Layer 8 of a small transformer language model trained on English Wikipedia (11 layers, counted from 0, width 128).
A neuron's activation on a vector x is GELU(weights . x), where the dot is the dot product.

Input weights of the MLP neurons that the questions are about. A number n stands for (n - 500) times 0.0027.
n39: 497 578 411 697 485 530 490 544 574 404 572 435 409 380 616 316 162 496 454 591 361 542 535 245 393 517 555 352 624 503 320 452 507 371 496 468 372 626 560 598 266 575 507 329 534 483 717 444 592 306 631 582 411 666 766 588 432 532 720 514 718 727 469 438 681 479 671 409 496 403 457 374 483 496 500 607 482 429 585 726 504 215 376 496 580 360 629 379 561 426 575 504 434 368 482 374 474 538 581 547 365 538 577 378 342 568 710 384 603 574 474 385 713 463 393 555 273 592 513 750 435 582 493 451 507 345 735 449
n40: 557 373 566 744 532 446 726 493 477 485 570 631 527 616 642 460 363 667 735 654 534 468 325 389 281 521 511 625 528 338 267 360 463 482 173 493 583 345 372 470 489 373 518 178 439 510 545 593 402 650 582 346 708 435 436 500 314 570 308 478 562 680 471 385 433 457 599 448 367 393 507 653 602 633 690 526 621 431 424 440 625 538 391 462 380 644 220 451 434 618 548 574 348 558 565 550 328 554 475 482 314 397 451 455 722 588 476 579 328 614 572 496 734 553 572 617 531 421 355 504 537 397 504 719 434 264 678 559
n53: 504 276 504 662 537 255 118 805 741 276 609 408 582 662 484 316 458 623 679 644 584 712 580 583 569 451 464 554 387 550 513 352 460 538 327 427 384 456 427 684 712 530 370 246 681 334 433 487 193 753 659 379 451 573 527 315 535 522 207 430 543 496 530 564 240 295 532 570 622 168 645 556 467 640 654 710 674 437 554 654 464 401 529 424 429 413 578 389 444 770 530 644 360 444 590 419 547 687 107 504 369 550 761 381 378 453 580 535 413 384 698 683 405 504 629 445 663 545 420 192 513 148 603 500 439 538 512 529
n78: 400 285 425 563 684 599 448 500 375 568 477 548 540 482 549 358 540 508 507 481 562 652 603 370 428 417 398 535 518 580 492 308 620 426 554 327 656 684 428 427 563 549 687 548 413 216 219 459 547 679 488 318 520 534 712 486 452 485 580 626 337 449 518 249 458 668 472 488 561 72 581 585 500 366 215 410 629 571 418 333 704 445 270 632 407 557 435 236 413 563 443 466 265 661 417 481 438 616 530 656 436 555 515 511 566 447 559 462 545 535 255 660 579 477 613 599 468 426 350 621 725 255 526 444 473 814 692 536
n84: 454 492 419 488 513 549 466 243 348 638 621 440 586 713 561 198 665 488 385 599 484 519 372 531 461 463 444 729 821 385 438 452 606 659 512 550 119 735 442 496 454 692 688 666 277 601 635 609 619 663 429 376 344 569 564 757 328 368 559 605 597 357 519 471 524 447 319 362 609 793 386 450 418 441 323 512 695 524 468 515 336 400 474 663 575 395 297 365 582 701 267 430 529 414 634 174 353 451 489 434 522 578 437 559 563 569 489 472 388 344 500 656 531 603 492 617 581 600 550 632 582 419 692 595 330 485 463 437
n86: 510 417 614 376 545 625 546 548 661 675 709 420 489 578 644 295 307 332 372 836 409 342 247 500 221 357 216 279 835 400 526 361 447 424 644 752 367 270 283 579 678 371 379 814 343 39 500 722 383 399 289 682 554 556 360 462 542 619 662 338 885 638 641 548 447 383 942 342 422 709 505 461 594 285 373 645 730 229 656 520 597 548 765 377 458 641 453 601 443 468 593 270 447 682 546 597 59 429 259 422 368 260 553 544 741 531 696 463 521 629 667 578 293 404 302 359 549 586 715 251 406 597 268 688 505 225 827 520
n113: 277 382 639 619 719 588 450 556 448 630 474 504 616 445 648 617 311 427 612 504 262 372 558 538 378 464 413 610 390 545 577 326 418 578 361 722 535 474 563 496 426 420 434 591 527 512 431 290 604 790 594 622 347 446 386 554 515 377 253 530 648 981 615 426 560 708 636 461 534 496 817 803 557 351 547 748 722 787 618 678 369 163 333 635 155 368 568 452 496 119 420 628 383 293 759 541 473 469 396 521 468 488 543 428 377 332 481 622 576 391 113 445 534 418 522 389 579 539 593 525 458 491 391 417 508 500 625 367
n123: 526 375 458 488 562 460 593 516 461 337 527 636 310 496 571 583 634 245 327 653 371 552 589 600 774 809 595 326 677 504 585 587 279 466 719 606 371 512 371 523 481 451 474 493 596 364 504 556 245 441 554 515 385 428 674 503 528 832 531 500 569 206 545 475 741 673 595 422 650 569 550 373 551 415 783 287 531 540 579 419 401 358 496 531 371 538 581 625 209 484 462 531 391 447 651 556 414 404 617 600 529 349 707 319 471 527 504 631 412 445 834 604 553 390 374 504 584 713 728 485 646 699 511 451 637 574 420 391
n127: 470 420 534 692 546 456 842 708 460 599 531 533 492 507 422 686 353 368 451 684 642 308 657 396 206 566 365 484 467 467 604 413 508 706 724 679 374 271 110 535 489 458 519 743 376 496 409 728 358 516 480 673 341 713 568 437 420 462 562 477 519 559 567 440 609 523 548 406 558 426 535 730 621 477 672 413 536 452 425 459 389 409 408 476 441 535 531 622 381 536 250 411 511 468 470 616 243 783 284 701 298 504 465 569 434 439 655 594 538 306 540 562 454 535 386 437 500 322 655 339 434 468 412 406 615 389 742 493
n162: 365 319 347 627 614 733 464 798 554 427 725 386 363 621 582 412 396 656 360 397 475 377 713 455 359 604 383 744 574 399 533 450 310 512 467 649 205 357 383 303 619 524 461 714 415 458 550 504 517 392 290 391 269 456 349 577 283 366 574 643 500 442 409 313 389 660 635 525 569 586 459 166 574 610 496 676 675 276 735 562 701 655 578 396 533 480 729 392 553 424 630 561 421 601 460 409 328 453 556 206 634 379 351 247 513 593 556 434 403 387 323 786 540 625 404 476 648 479 354 707 406 542 536 703 464 609 504 423
n223: 312 334 403 839 561 325 297 650 626 593 406 453 509 199 523 319 357 595 307 520 303 396 790 688 618 744 437 542 453 426 488 622 396 580 559 516 567 364 581 430 604 415 603 568 428 374 157 429 291 153 488 471 445 448 293 422 359 390 262 558 398 366 488 433 570 660 737 690 676 631 479 234 391 311 483 391 462 691 517 653 458 534 555 487 475 475 508 383 565 445 602 586 327 594 528 699 533 380 488 598 488 410 450 477 725 524 429 496 675 492 610 410 427 797 374 662 772 466 481 724 447 432 771 396 524 547 648 601
n266: 395 493 566 623 532 531 496 534 580 305 620 299 347 704 593 493 638 357 460 336 614 431 496 556 231 401 393 677 432 500 317 492 670 594 705 511 424 410 677 613 493 504 655 558 589 469 157 439 428 348 406 300 462 742 450 571 402 686 717 459 600 664 727 585 485 547 635 688 556 493 470 695 646 586 485 420 351 318 512 482 369 400 386 614 670 444 493 280 589 438 374 310 593 407 382 584 379 418 445 474 458 357 473 402 576 419 602 326 585 439 237 448 707 625 420 536 473 623 483 392 713 713 596 624 596 514 486 691
n276: 233 469 716 574 615 562 608 331 651 488 484 439 633 529 478 621 651 396 586 353 532 566 573 472 480 515 313 459 508 504 496 317 528 415 840 386 322 548 634 336 372 374 718 458 376 375 654 615 492 731 685 484 373 719 451 335 432 453 221 727 631 536 546 387 552 683 500 628 726 659 420 487 504 596 500 561 362 529 659 492 333 381 283 541 411 413 790 706 520 201 476 369 358 321 570 527 504 492 379 389 511 500 536 672 534 394 518 340 532 757 303 758 480 565 370 626 541 398 151 374 560 339 429 430 599 549 553 530
n313: 575 443 272 428 496 552 530 211 390 580 400 637 338 678 355 292 415 496 677 631 594 320 478 369 557 580 520 397 681 302 546 508 391 586 724 519 524 353 401 442 455 728 519 455 676 557 531 597 669 606 519 511 698 670 377 493 295 508 423 508 718 571 414 486 329 372 619 749 346 616 384 619 559 515 387 508 390 684 409 419 354 468 555 492 477 519 639 383 550 607 726 446 451 461 602 511 393 773 293 392 511 489 543 674 446 732 704 203 714 528 480 269 591 445 244 422 584 449 447 397 262 560 508 699 611 515 500 540
n336: 608 303 781 591 540 473 453 478 451 482 637 472 419 367 402 543 297 596 514 644 410 708 650 353 423 228 451 432 489 398 426 485 336 507 436 562 350 574 442 600 561 307 511 414 527 401 421 539 425 598 556 529 595 485 413 487 490 625 389 596 713 598 382 267 519 471 428 660 607 493 474 665 416 618 601 496 466 466 481 496 564 652 271 685 335 245 397 594 573 572 390 496 625 270 576 579 344 361 724 603 434 168 631 347 544 620 631 454 639 595 336 692 602 214 530 440 523 511 578 423 515 343 780 514 452 606 486 388
n337: 466 453 586 219 420 210 573 452 246 387 374 678 740 460 569 283 562 472 689 423 588 419 572 626 508 373 310 561 704 673 674 637 651 542 496 558 223 251 371 492 370 706 436 241 586 387 480 382 436 540 607 199 443 527 630 525 507 794 378 390 347 681 435 586 532 596 350 583 614 595 766 257 481 437 420 492 540 610 577 459 362 354 466 572 464 669 567 676 790 520 543 362 493 316 403 504 482 689 635 598 518 349 432 252 525 590 511 352 516 686 520 488 617 396 605 538 382 548 640 574 362 369 352 558 516 398 496 452
n371: 780 434 331 487 621 357 662 331 538 500 492 380 504 690 577 299 504 496 525 606 594 589 613 425 657 504 453 423 416 584 291 590 605 605 602 471 526 768 384 320 614 541 468 371 578 612 185 488 674 555 513 533 196 603 616 598 523 558 341 579 625 819 339 397 374 516 629 496 500 496 500 447 492 496 416 590 509 539 594 580 925 637 221 606 398 366 429 377 434 306 546 513 351 538 443 338 635 243 349 442 367 684 504 367 549 847 580 429 314 714 504 212 430 326 675 572 647 676 408 168 696 327 595 630 645 412 496 642
n444: 673 320 298 594 481 415 407 837 593 554 714 600 290 521 542 281 423 500 402 518 681 558 703 282 410 560 547 472 570 617 495 598 610 549 648 657 463 619 540 596 434 612 745 698 708 437 551 342 282 788 560 685 280 504 580 553 537 672 591 190 645 342 469 425 436 349 87 413 636 596 761 534 517 432 743 607 486 467 547 509 425 533 265 783 505 286 514 500 699 903 550 336 546 838 478 385 508 495 157 414 415 640 463 594 344 680 496 333 626 220 613 368 279 644 588 421 684 425 425 532 518 623 262 279 455 265 638 401
n446: 357 573 250 217 500 364 659 421 609 339 541 625 466 534 601 416 729 701 532 333 583 580 417 659 500 697 534 681 469 383 484 500 809 385 354 407 334 504 557 648 556 585 567 567 555 295 683 587 454 700 471 504 328 444 609 555 618 480 316 484 309 463 579 455 492 512 660 471 378 537 735 678 523 439 438 487 496 619 601 278 634 315 355 442 235 549 467 413 707 601 634 561 350 646 227 544 485 513 564 537 469 293 579 231 790 686 608 339 589 487 382 700 298 463 546 390 449 911 466 370 365 234 685 595 439 375 399 450
n476: 421 565 577 442 560 584 530 481 625 617 447 602 539 509 615 432 467 531 417 354 631 467 394 606 472 506 481 426 452 518 387 548 424 734 439 771 503 682 559 535 348 620 431 536 500 471 548 440 468 675 481 593 455 512 429 404 356 829 575 365 621 379 527 563 418 421 461 450 725 441 557 510 592 328 516 580 299 474 349 643 580 593 536 497 513 356 603 462 245 413 233 488 431 486 540 388 475 562 512 531 561 416 684 526 215 478 671 351 528 535 497 447 574 475 618 515 545 651 509 537 559 481 386 527 658 479 447 606
n510: 459 405 397 215 558 270 439 513 89 644 504 580 447 589 339 208 460 555 467 777 368 455 585 655 736 528 376 634 801 736 810 612 766 512 509 739 560 479 682 185 606 479 512 516 596 376 517 642 590 590 437 658 281 479 565 277 447 392 513 747 225 632 488 359 669 324 474 665 454 420 525 656 687 739 504 491 474 669 375 680 345 539 588 423 309 529 454 551 450 612 675 563 527 523 582 423 477 417 496 575 613 692 538 295 567 525 324 541 363 431 496 437 293 606 479 367 470 637 603 496 291 591 492 451 429 560 369 302

Each question shows a token from some text and the vector x that enters the MLP there. A number n stands for (n - 500) times 0.0098.

"e": 582 528 488 510 407 623 711 326 602 637 444 551 660 524 422 515 561 512 668 527 454 610 425 294 422 301 511 603 343 661 632 545 422 324 386 455 484 542 534 537 615 642 369 502 590 503 465 574 470 404 533 360 337 466 574 648 689 383 499 183 673 394 537 583 570 398 561 519 389 733 612 450 458 604 522 510 561 545 536 535 492 519 596 474 639 489 511 464 331 527 449 434 596 387 447 412 680 635 578 514 599 389 481 641 452 531 180 586 503 506 564 497 401 494 306 394 440 549 352 457 454 379 455 476 576 522 250 436
The neuron with the highest activation: n337

" med": 446 561 529 526 368 640 815 491 323 529 452 657 611 281 345 502 680 470 548 491 574 561 518 330 470 358 376 494 542 399 647 439 470 242 529 573 686 561 671 474 573 453 519 436 378 657 416 371 545 561 408 536 367 405 531 688 482 444 581 367 661 499 556 761 588 519 509 453 374 591 595 473 510 628 411 454 627 448 461 351 419 614 536 497 397 455 543 413 370 406 509 544 698 699 394 440 612 531 344 589 527 477 382 502 652 536 356 652 655 455 415 276 364 583 580 455 439 580 457 420 449 449 580 380 484 699 377 642
The most active neuron and its activation: n510, at about 1.2

"om": 423 532 607 487 435 578 724 518 573 498 423 487 558 421 187 590 500 415 697 636 349 408 327 351 501 318 545 573 576 432 530 481 573 218 471 565 480 529 463 655 449 580 504 440 572 799 453 451 468 472 547 642 406 388 564 740 515 420 357 422 600 357 536 632 568 463 588 581 440 752 563 411 479 661 384 350 517 435 505 314 510 519 495 393 680 531 516 437 348 412 448 297 615 700 390 516 733 505 473 447 491 454 477 501 514 509 482 562 625 527 381 632 616 532 452 450 363 525 171 635 440 506 397 437 695 650 351 590
Which three neurons fire most, strongest first? n276, n313, n266

" le": 590 562 542 575 446 577 653 400 423 439 534 472 562 400 292 534 651 622 587 502 511 598 474 323 484 267 454 556 467 509 493 447 498 497 551 560 549 559 490 603 582 704 299 452 514 668 339 504 537 533 560 538 384 353 709 654 692 587 553 340 663 385 540 603 441 508 610 658 348 663 606 498 437 712 530 687 584 475 528 328 449 591 567 349 475 501 570 415 353 444 389 468 443 535 431 440 617 647 407 557 502 527 510 483 471 404 268 654 536 410 443 434 444 519 329 403 514 414 338 507 375 402 495 364 356 564 437 476
The most active neuron and its activation: n53, at about 3.1

"H": 598 484 744 486 376 612 719 560 447 530 515 445 522 377 354 485 578 555 544 543 511 405 553 365 508 311 509 464 430 478 530 453 533 347 427 480 529 428 447 619 545 597 559 444 495 596 409 518 475 426 445 558 277 347 633 755 573 527 496 448 584 392 627 585 354 544 687 613 354 528 618 467 385 666 521 399 621 469 465 293 499 501 602 491 485 448 550 455 322 502 393 331 566 769 380 511 674 613 414 534 585 479 430 638 586 325 271 666 576 490 509 452 609 514 505 494 509 421 307 500 438 480 538 377 478 699 514 426
The neuron with the highest activation: n78

"ak": 409 516 632 542 380 623 621 514 482 535 510 508 519 531 335 455 569 579 644 509 471 541 488 452 458 256 414 416 365 549 627 525 556 365 521 478 556 532 484 545 520 466 549 586 489 598 408 454 454 365 462 614 251 261 551 589 587 523 649 494 504 387 573 675 474 417 684 395 378 544 654 398 387 693 440 444 552 472 543 433 469 542 537 419 542 493 548 544 387 514 362 393 680 608 364 428 564 630 351 498 607 505 402 589 566 391 84 695 582 497 451 456 507 520 389 536 549 464 570 533 434 418 613 565 573 639 395 556
The neuron with the highest activation: n127

" |\n": 423 643 751 532 270 561 618 430 404 505 400 584 561 342 291 422 527 451 573 437 409 599 482 233 509 400 487 573 360 547 568 443 559 445 599 564 698 456 590 539 569 456 597 670 426 531 488 510 398 351 391 573 434 433 494 569 607 446 593 371 607 412 543 738 394 544 581 516 411 509 521 503 359 727 372 433 648 389 577 344 558 425 599 522 487 615 612 468 398 420 474 370 644 487 351 468 723 555 399 452 513 542 435 517 439 607 312 706 588 607 513 529 500 421 516 502 549 416 409 499 451 494 558 346 410 846 427 549
The neuron with the highest activation: n78

"ight": 424 596 598 571 545 616 698 463 554 371 444 518 484 445 395 508 451 399 488 537 648 497 450 387 559 280 393 475 279 481 545 478 473 254 503 527 536 653 448 546 481 525 459 526 625 721 474 456 622 530 424 499 305 277 494 688 440 479 424 554 596 388 592 500 562 489 480 483 272 690 627 445 297 693 410 394 655 412 528 417 384 535 611 505 477 495 652 500 470 494 365 519 695 504 345 562 784 555 380 512 712 501 431 584 714 504 343 558 628 572 553 583 481 474 454 418 565 521 466 597 329 325 428 450 561 647 491 486
The most active neuron and its activation: n276, at about 2.5

" l": 491 587 553 622 326 576 659 429 407 481 480 561 601 227 526 404 525 605 559 513 527 554 527 236 438 367 467 518 425 502 575 395 470 376 558 626 591 520 591 621 516 489 514 471 429 633 416 375 515 435 500 422 435 340 646 674 465 487 547 461 652 342 603 721 573 520 531 465 472 587 621 528 384 744 433 539 644 551 554 280 454 665 648 430 248 477 628 549 446 449 415 423 453 747 417 390 667 497 388 551 546 435 371 607 637 397 282 738 577 519 445 447 436 492 528 457 490 404 286 492 396 559 546 375 432 683 457 587
The neuron with the highest activation: n78

" ass": 523 587 623 561 301 627 717 334 463 589 558 658 580 401 315 474 677 536 530 506 526 597 630 471 510 407 490 475 565 435 647 480 588 566 457 617 571 572 524 731 409 363 366 303 484 474 396 478 398 493 515 475 378 303 752 541 465 518 527 383 588 352 573 729 603 482 538 575 455 454 582 374 323 709 456 530 581 375 496 430 499 457 583 348 534 569 655 575 360 441 540 425 609 633 484 516 643 557 375 536 536 492 399 485 501 366 198 574 515 416 437 463 414 585 459 532 545 565 381 524 319 430 493 523 406 526 369 543
Which three neurons fire most, strongest first? n337, n510, n123

" |": 438 601 700 635 383 482 643 367 458 514 429 569 590 337 261 524 523 594 491 648 580 691 378 203 420 357 437 438 285 518 576 459 557 396 521 660 576 448 438 538 413 631 603 535 485 589 484 449 509 538 433 519 495 332 556 661 508 473 554 317 701 410 608 510 486 454 524 437 391 475 562 605 331 641 515 388 600 499 627 435 513 544 575 495 496 482 526 586 426 505 490 450 721 572 500 308 674 581 546 576 644 493 444 518 572 558 179 727 659 434 364 400 383 513 429 368 573 498 382 526 420 453 552 339 560 561 364 515
Which three neurons fire most, strongest first? n444, n336, n127

" rem": 537 683 619 614 300 705 766 440 367 472 566 500 490 433 358 621 551 565 611 522 495 473 581 371 596 449 436 427 447 583 628 408 462 494 522 516 495 505 597 634 517 530 404 522 557 664 479 507 334 398 515 510 399 226 606 710 602 516 530 417 556 344 566 803 546 444 502 520 493 605 618 464 355 666 509 493 519 371 496 313 501 477 558 364 449 517 704 484 422 503 357 506 489 556 498 684 565 483 335 534 522 516 434 529 484 493 181 482 688 459 370 445 420 614 451 475 467 513 376 566 315 563 414 415 538 544 425 512
The neuron with the highest activation: n444

"v": 479 450 646 419 467 663 820 438 515 433 611 587 510 306 202 401 398 504 505 427 518 546 576 537 611 341 621 520 348 558 637 362 424 347 287 561 486 564 521 474 550 385 431 446 486 702 380 479 435 553 587 702 435 347 566 649 414 468 541 438 536 444 606 754 603 450 577 459 283 565 535 451 491 630 473 443 641 453 472 498 536 480 624 448 603 442 478 451 303 503 511 490 603 554 398 321 518 463 383 359 622 542 508 724 564 458 284 611 496 501 483 366 657 497 408 400 468 476 333 700 606 502 646 631 569 500 395 457
The neuron with the highest activation: n40

"ident": 530 475 564 425 423 594 675 454 380 595 467 536 594 419 300 389 634 508 497 496 412 497 587 575 571 512 471 396 438 351 828 465 554 421 535 656 598 500 665 631 538 430 382 497 469 388 461 561 403 422 523 397 429 349 500 639 550 388 549 389 610 475 528 774 523 447 570 605 348 519 589 316 309 672 391 501 608 449 492 546 525 494 672 408 470 534 551 534 343 399 491 458 574 468 461 465 807 646 436 649 589 570 542 490 575 384 138 759 483 515 563 296 465 531 506 492 495 525 408 455 388 387 705 416 412 558 356 451
The most active neuron and its activation: n510, at about 8

"g": 574 526 612 593 440 589 701 462 405 458 614 558 392 299 455 416 535 661 442 527 559 479 507 403 519 318 502 378 284 654 602 547 541 394 318 487 618 571 564 471 570 426 445 431 436 445 402 554 408 443 529 507 324 319 593 546 564 473 555 486 565 447 608 703 674 385 628 646 331 628 559 417 490 693 550 446 525 673 583 496 391 521 732 486 597 434 447 462 465 458 439 466 626 536 471 364 581 657 501 359 491 666 402 497 540 390 293 663 591 485 449 342 562 382 540 457 375 468 460 580 422 407 762 516 461 496 395 307
The most active neuron and its activation: n510, at about 5

" pl": 475 583 623 562 340 704 745 464 357 472 642 475 521 429 257 485 466 540 628 618 695 569 626 295 575 426 460 439 323 481 622 550 535 475 541 505 524 606 460 597 570 650 410 515 554 650 482 497 317 400 485 582 508 260 597 682 450 580 573 468 632 343 500 680 452 317 481 546 427 619 577 419 355 623 557 472 473 568 482 488 465 568 543 336 553 380 511 528 500 341 409 444 596 526 436 544 466 542 426 485 672 552 595 646 473 350 350 453 543 513 413 240 471 622 467 424 448 670 138 578 444 554 512 468 475 513 331 538
Which three neurons fire most, strongest first? n444, n313, n476

"ft": 550 420 589 579 431 570 618 394 492 474 532 520 512 419 417 464 533 545 549 554 448 497 465 371 523 250 467 377 270 454 779 364 474 272 397 584 550 556 538 591 416 571 504 494 482 766 407 424 631 520 408 591 300 328 627 428 398 572 415 442 580 421 519 586 473 564 580 468 559 596 631 412 353 669 534 432 648 425 516 429 553 521 639 554 389 443 520 564 389 511 359 500 657 482 337 445 780 572 530 678 694 516 359 494 572 472 294 545 623 568 395 465 534 568 481 497 421 638 353 658 316 402 561 436 451 523 520 653
Which three neurons fire most, strongest first? n113, n336, n337

" V": 491 598 568 447 363 589 615 466 448 637 568 503 493 271 426 451 493 594 445 404 635 544 503 398 626 328 480 431 396 481 666 427 533 538 406 573 584 494 498 609 615 537 424 363 431 651 394 518 467 488 567 648 329 372 711 790 464 410 669 432 606 437 764 714 410 449 577 504 364 536 560 406 427 646 524 417 573 556 344 411 607 546 539 406 596 478 520 476 348 575 477 420 729 680 384 399 551 455 446 427 552 428 505 786 624 376 122 591 520 532 411 386 502 525 330 436 498 377 439 643 480 474 621 416 465 578 497 458
The most active neuron and its activation: n84, at about 0.13

"oin": 613 561 544 605 344 738 728 493 522 399 546 574 548 490 338 502 590 444 550 589 400 647 562 516 628 387 501 468 419 614 616 497 496 390 662 374 541 574 489 487 525 426 433 615 499 652 403 471 465 348 457 490 321 223 575 715 363 521 589 440 618 288 461 798 418 575 612 511 305 568 503 469 368 680 494 468 574 366 456 350 527 333 533 452 541 519 496 417 476 521 394 396 584 475 395 552 649 629 454 499 553 506 478 595 558 444 355 592 579 529 465 281 544 484 467 537 420 625 456 640 420 337 484 581 452 593 394 470
The neuron with the highest activation: n123

" S": 436 610 723 366 350 549 678 532 526 591 648 626 574 312 466 497 389 562 582 353 482 622 536 367 565 273 526 529 437 520 516 380 500 542 536 571 557 512 433 533 490 520 377 353 520 667 505 401 471 452 433 621 453 354 609 656 498 539 456 377 610 374 748 847 424 538 567 446 393 474 565 352 423 654 368 346 523 491 378 424 679 570 369 503 532 422 611 467 445 544 409 387 753 621 430 416 604 559 415 363 625 437 545 714 498 417 320 535 504 577 405 385 557 587 459 604 490 471 334 517 403 544 642 397 388 668 332 612
The neuron with the highest activation: n476

":": 407 583 731 472 374 527 621 335 471 542 511 656 709 379 180 479 516 515 561 529 563 559 361 399 385 441 484 540 358 644 578 378 442 438 459 538 551 564 527 501 579 624 357 492 596 491 435 452 405 480 503 511 301 356 641 515 622 472 571 344 643 529 501 666 457 635 608 611 446 614 583 470 567 664 482 433 567 540 554 370 514 601 609 505 528 506 462 465 325 528 476 371 602 529 351 383 802 657 446 535 513 417 501 490 471 360 143 594 623 526 433 411 500 503 389 479 524 570 310 518 445 410 556 351 497 478 551 397
The most active neuron and its activation: n337, at about 2.8

"ac": 368 474 621 423 511 564 671 554 473 499 602 470 527 372 307 600 420 472 656 528 263 424 633 505 599 306 366 478 450 441 521 316 588 379 491 584 560 455 407 710 609 519 352 507 592 879 412 464 605 426 503 664 387 358 430 684 665 425 434 373 478 420 474 623 564 736 583 442 436 539 644 455 491 607 367 498 481 382 492 392 649 536 627 410 655 569 425 432 404 478 442 402 607 590 405 347 564 605 348 331 594 420 404 517 527 426 386 647 543 532 543 365 523 527 425 462 553 565 205 567 514 544 538 517 490 792 304 593
The most active neuron and its activation: n162, at about 4

"if": 624 550 613 562 348 688 879 452 402 606 551 431 476 405 344 386 563 436 437 510 710 620 465 552 485 385 455 381 397 423 634 546 510 291 580 571 646 461 479 570 457 348 360 419 560 408 333 575 447 435 476 486 580 410 581 837 617 523 533 380 572 475 634 414 499 547 486 363 378 599 617 416 346 571 288 452 516 623 489 422 494 419 632 488 665 469 431 516 362 407 510 398 641 456 294 391 755 578 546 592 618 705 575 597 419 520 237 623 656 492 462 472 481 464 487 478 527 458 318 593 551 383 506 489 435 296 453 692
The two highest activations, in order: n371, n78

"j": 564 497 530 510 349 562 715 430 462 498 612 553 461 307 315 520 656 505 425 450 447 548 460 478 514 338 603 537 358 480 647 499 628 162 478 499 531 606 499 489 529 539 507 530 530 655 618 528 265 446 511 546 501 318 529 668 544 506 488 365 475 448 731 854 484 478 674 576 453 669 576 546 424 618 387 405 541 418 456 433 528 579 477 534 584 418 583 642 386 586 433 331 580 540 568 353 601 523 281 357 669 533 484 756 428 468 346 585 522 548 432 415 625 353 298 501 462 391 298 558 513 525 524 443 534 589 298 429
The neuron with the highest activation: n276

"pp": 568 591 635 521 301 577 666 470 436 521 566 591 445 424 331 699 559 486 526 322 497 588 546 485 671 290 489 450 332 355 606 391 523 467 541 477 390 643 525 512 389 464 238 477 536 557 404 555 506 351 521 618 400 379 626 652 622 615 532 481 540 399 439 805 547 660 579 439 374 612 670 449 360 494 525 284 624 348 513 306 508 410 589 367 580 503 591 518 438 517 442 554 739 518 374 632 579 508 277 432 555 588 425 631 544 454 266 568 509 539 481 409 604 437 464 446 494 542 422 555 518 467 498 396 481 820 455 493
The neuron with the highest activation: n123

"2": 541 612 688 551 415 520 881 559 482 500 522 677 559 576 326 533 434 522 590 487 596 567 429 461 538 390 531 403 349 381 571 488 537 402 480 523 616 399 378 517 505 552 633 556 513 723 505 539 474 495 389 539 496 324 495 524 437 488 489 365 545 523 694 566 567 443 621 421 257 571 527 518 339 594 381 548 619 523 613 393 527 389 739 470 594 407 525 488 414 392 352 526 679 569 382 469 742 512 454 318 659 383 390 345 559 441 224 877 497 512 482 330 537 404 464 514 510 585 313 472 374 350 515 484 484 479 560 604
The most active neuron and its activation: n40, at about 4

"i": 386 420 575 627 308 707 736 505 361 564 489 504 514 321 397 491 516 564 533 428 617 495 591 574 559 391 339 413 186 545 628 553 550 261 459 560 675 426 446 569 532 630 504 522 521 286 444 477 368 502 504 531 484 391 650 781 410 445 492 466 640 429 560 607 596 441 556 611 309 456 506 310 495 682 495 446 515 588 529 537 531 573 659 457 501 615 459 585 436 450 452 390 664 410 431 358 602 678 363 510 580 532 505 683 367 477 463 697 711 498 469 319 510 344 372 423 445 453 416 582 494 466 524 465 504 490 316 494
The two highest activations, in order: n127, n313

"id": 441 702 613 466 420 630 713 520 427 563 467 517 495 496 442 542 551 404 632 521 322 528 449 426 625 378 511 418 544 374 778 398 545 435 525 413 576 460 310 558 515 517 266 436 446 634 376 472 509 346 544 587 353 375 497 698 601 300 519 433 507 354 455 605 411 560 582 571 462 541 625 476 382 746 538 393 662 491 506 552 513 418 663 455 430 562 553 499 359 486 263 424 636 526 484 379 641 602 360 551 646 555 378 582 563 482 400 847 626 405 421 520 553 495 470 496 420 496 525 484 423 400 601 424 519 653 476 565
The most active neuron and its activation: n127, at about 4.1

".": 477 645 754 460 391 510 697 466 421 524 638 570 591 444 299 417 503 510 463 529 614 620 531 477 545 337 516 464 311 593 621 446 556 433 382 531 478 573 566 507 656 539 361 454 618 569 461 550 531 546 489 498 282 342 641 524 649 493 512 415 644 362 587 584 391 609 562 568 359 604 622 459 495 691 476 395 562 508 539 488 451 542 631 490 538 512 449 406 351 450 414 604 522 418 425 414 507 669 400 515 539 536 508 629 504 358 148 607 539 469 457 293 462 497 347 507 618 435 488 570 391 447 460 307 414 465 413 604
Which three neurons fire most, strongest first? n510, n53, n113

"s": 488 602 594 609 349 599 645 454 503 560 581 593 577 290 406 429 541 570 417 619 523 378 338 398 468 353 494 475 314 474 662 523 487 182 427 393 583 548 622 447 611 546 573 468 480 556 492 645 549 529 419 420 362 522 608 530 527 543 405 365 639 378 601 773 490 418 554 486 498 654 571 409 394 772 616 386 521 500 589 544 489 622 569 489 608 392 596 475 410 538 406 442 654 326 427 436 641 674 507 478 607 484 314 469 632 436 150 462 686 554 427 376 527 429 429 365 436 528 427 575 464 475 408 438 482 517 347 634
The neuron with the highest activation: n276

"er": 575 462 576 663 403 560 745 634 494 499 615 609 457 369 350 515 530 531 343 351 461 637 440 453 673 506 469 496 316 364 463 350 503 285 444 556 461 470 421 556 507 541 659 412 455 620 557 506 479 443 497 624 452 318 505 796 504 320 556 532 605 530 533 596 505 579 616 447 309 498 577 465 432 604 690 403 512 450 574 375 525 518 567 481 565 460 627 478 280 416 460 638 735 269 440 420 641 474 362 417 670 508 479 501 457 463 437 636 689 585 423 294 578 368 581 457 429 671 583 629 311 445 532 521 481 503 370 657
The neuron with the highest activation: n39

"ence": 531 534 668 602 367 631 762 553 534 491 580 509 427 244 418 462 426 478 549 344 522 428 393 454 616 473 387 347 389 557 527 408 475 369 372 481 559 498 600 510 572 663 375 786 494 422 412 555 510 529 507 425 334 309 609 564 577 345 441 403 653 440 460 720 472 428 596 596 480 611 554 333 476 746 484 505 546 409 501 495 540 576 597 584 494 569 541 477 477 475 415 464 633 406 516 460 570 678 395 511 599 596 377 533 457 299 254 554 669 490 480 383 587 523 473 394 489 554 237 553 577 419 583 439 536 567 400 455
The two highest activations, in order: n162, n276

" b": 608 504 547 465 347 536 780 336 345 372 595 439 548 340 510 484 579 537 567 518 504 643 439 385 515 353 443 564 420 562 591 404 514 366 509 533 722 582 506 689 745 605 367 320 563 557 525 448 405 312 555 464 310 400 723 582 657 499 554 457 634 431 512 635 504 427 577 534 429 627 590 384 386 655 546 458 669 525 521 449 531 587 519 482 515 513 627 481 287 501 459 404 510 650 576 358 684 517 453 371 485 618 492 451 508 432 310 580 591 573 431 224 446 491 509 485 537 453 354 496 474 479 477 282 507 618 429 417
The neuron with the highest activation: n371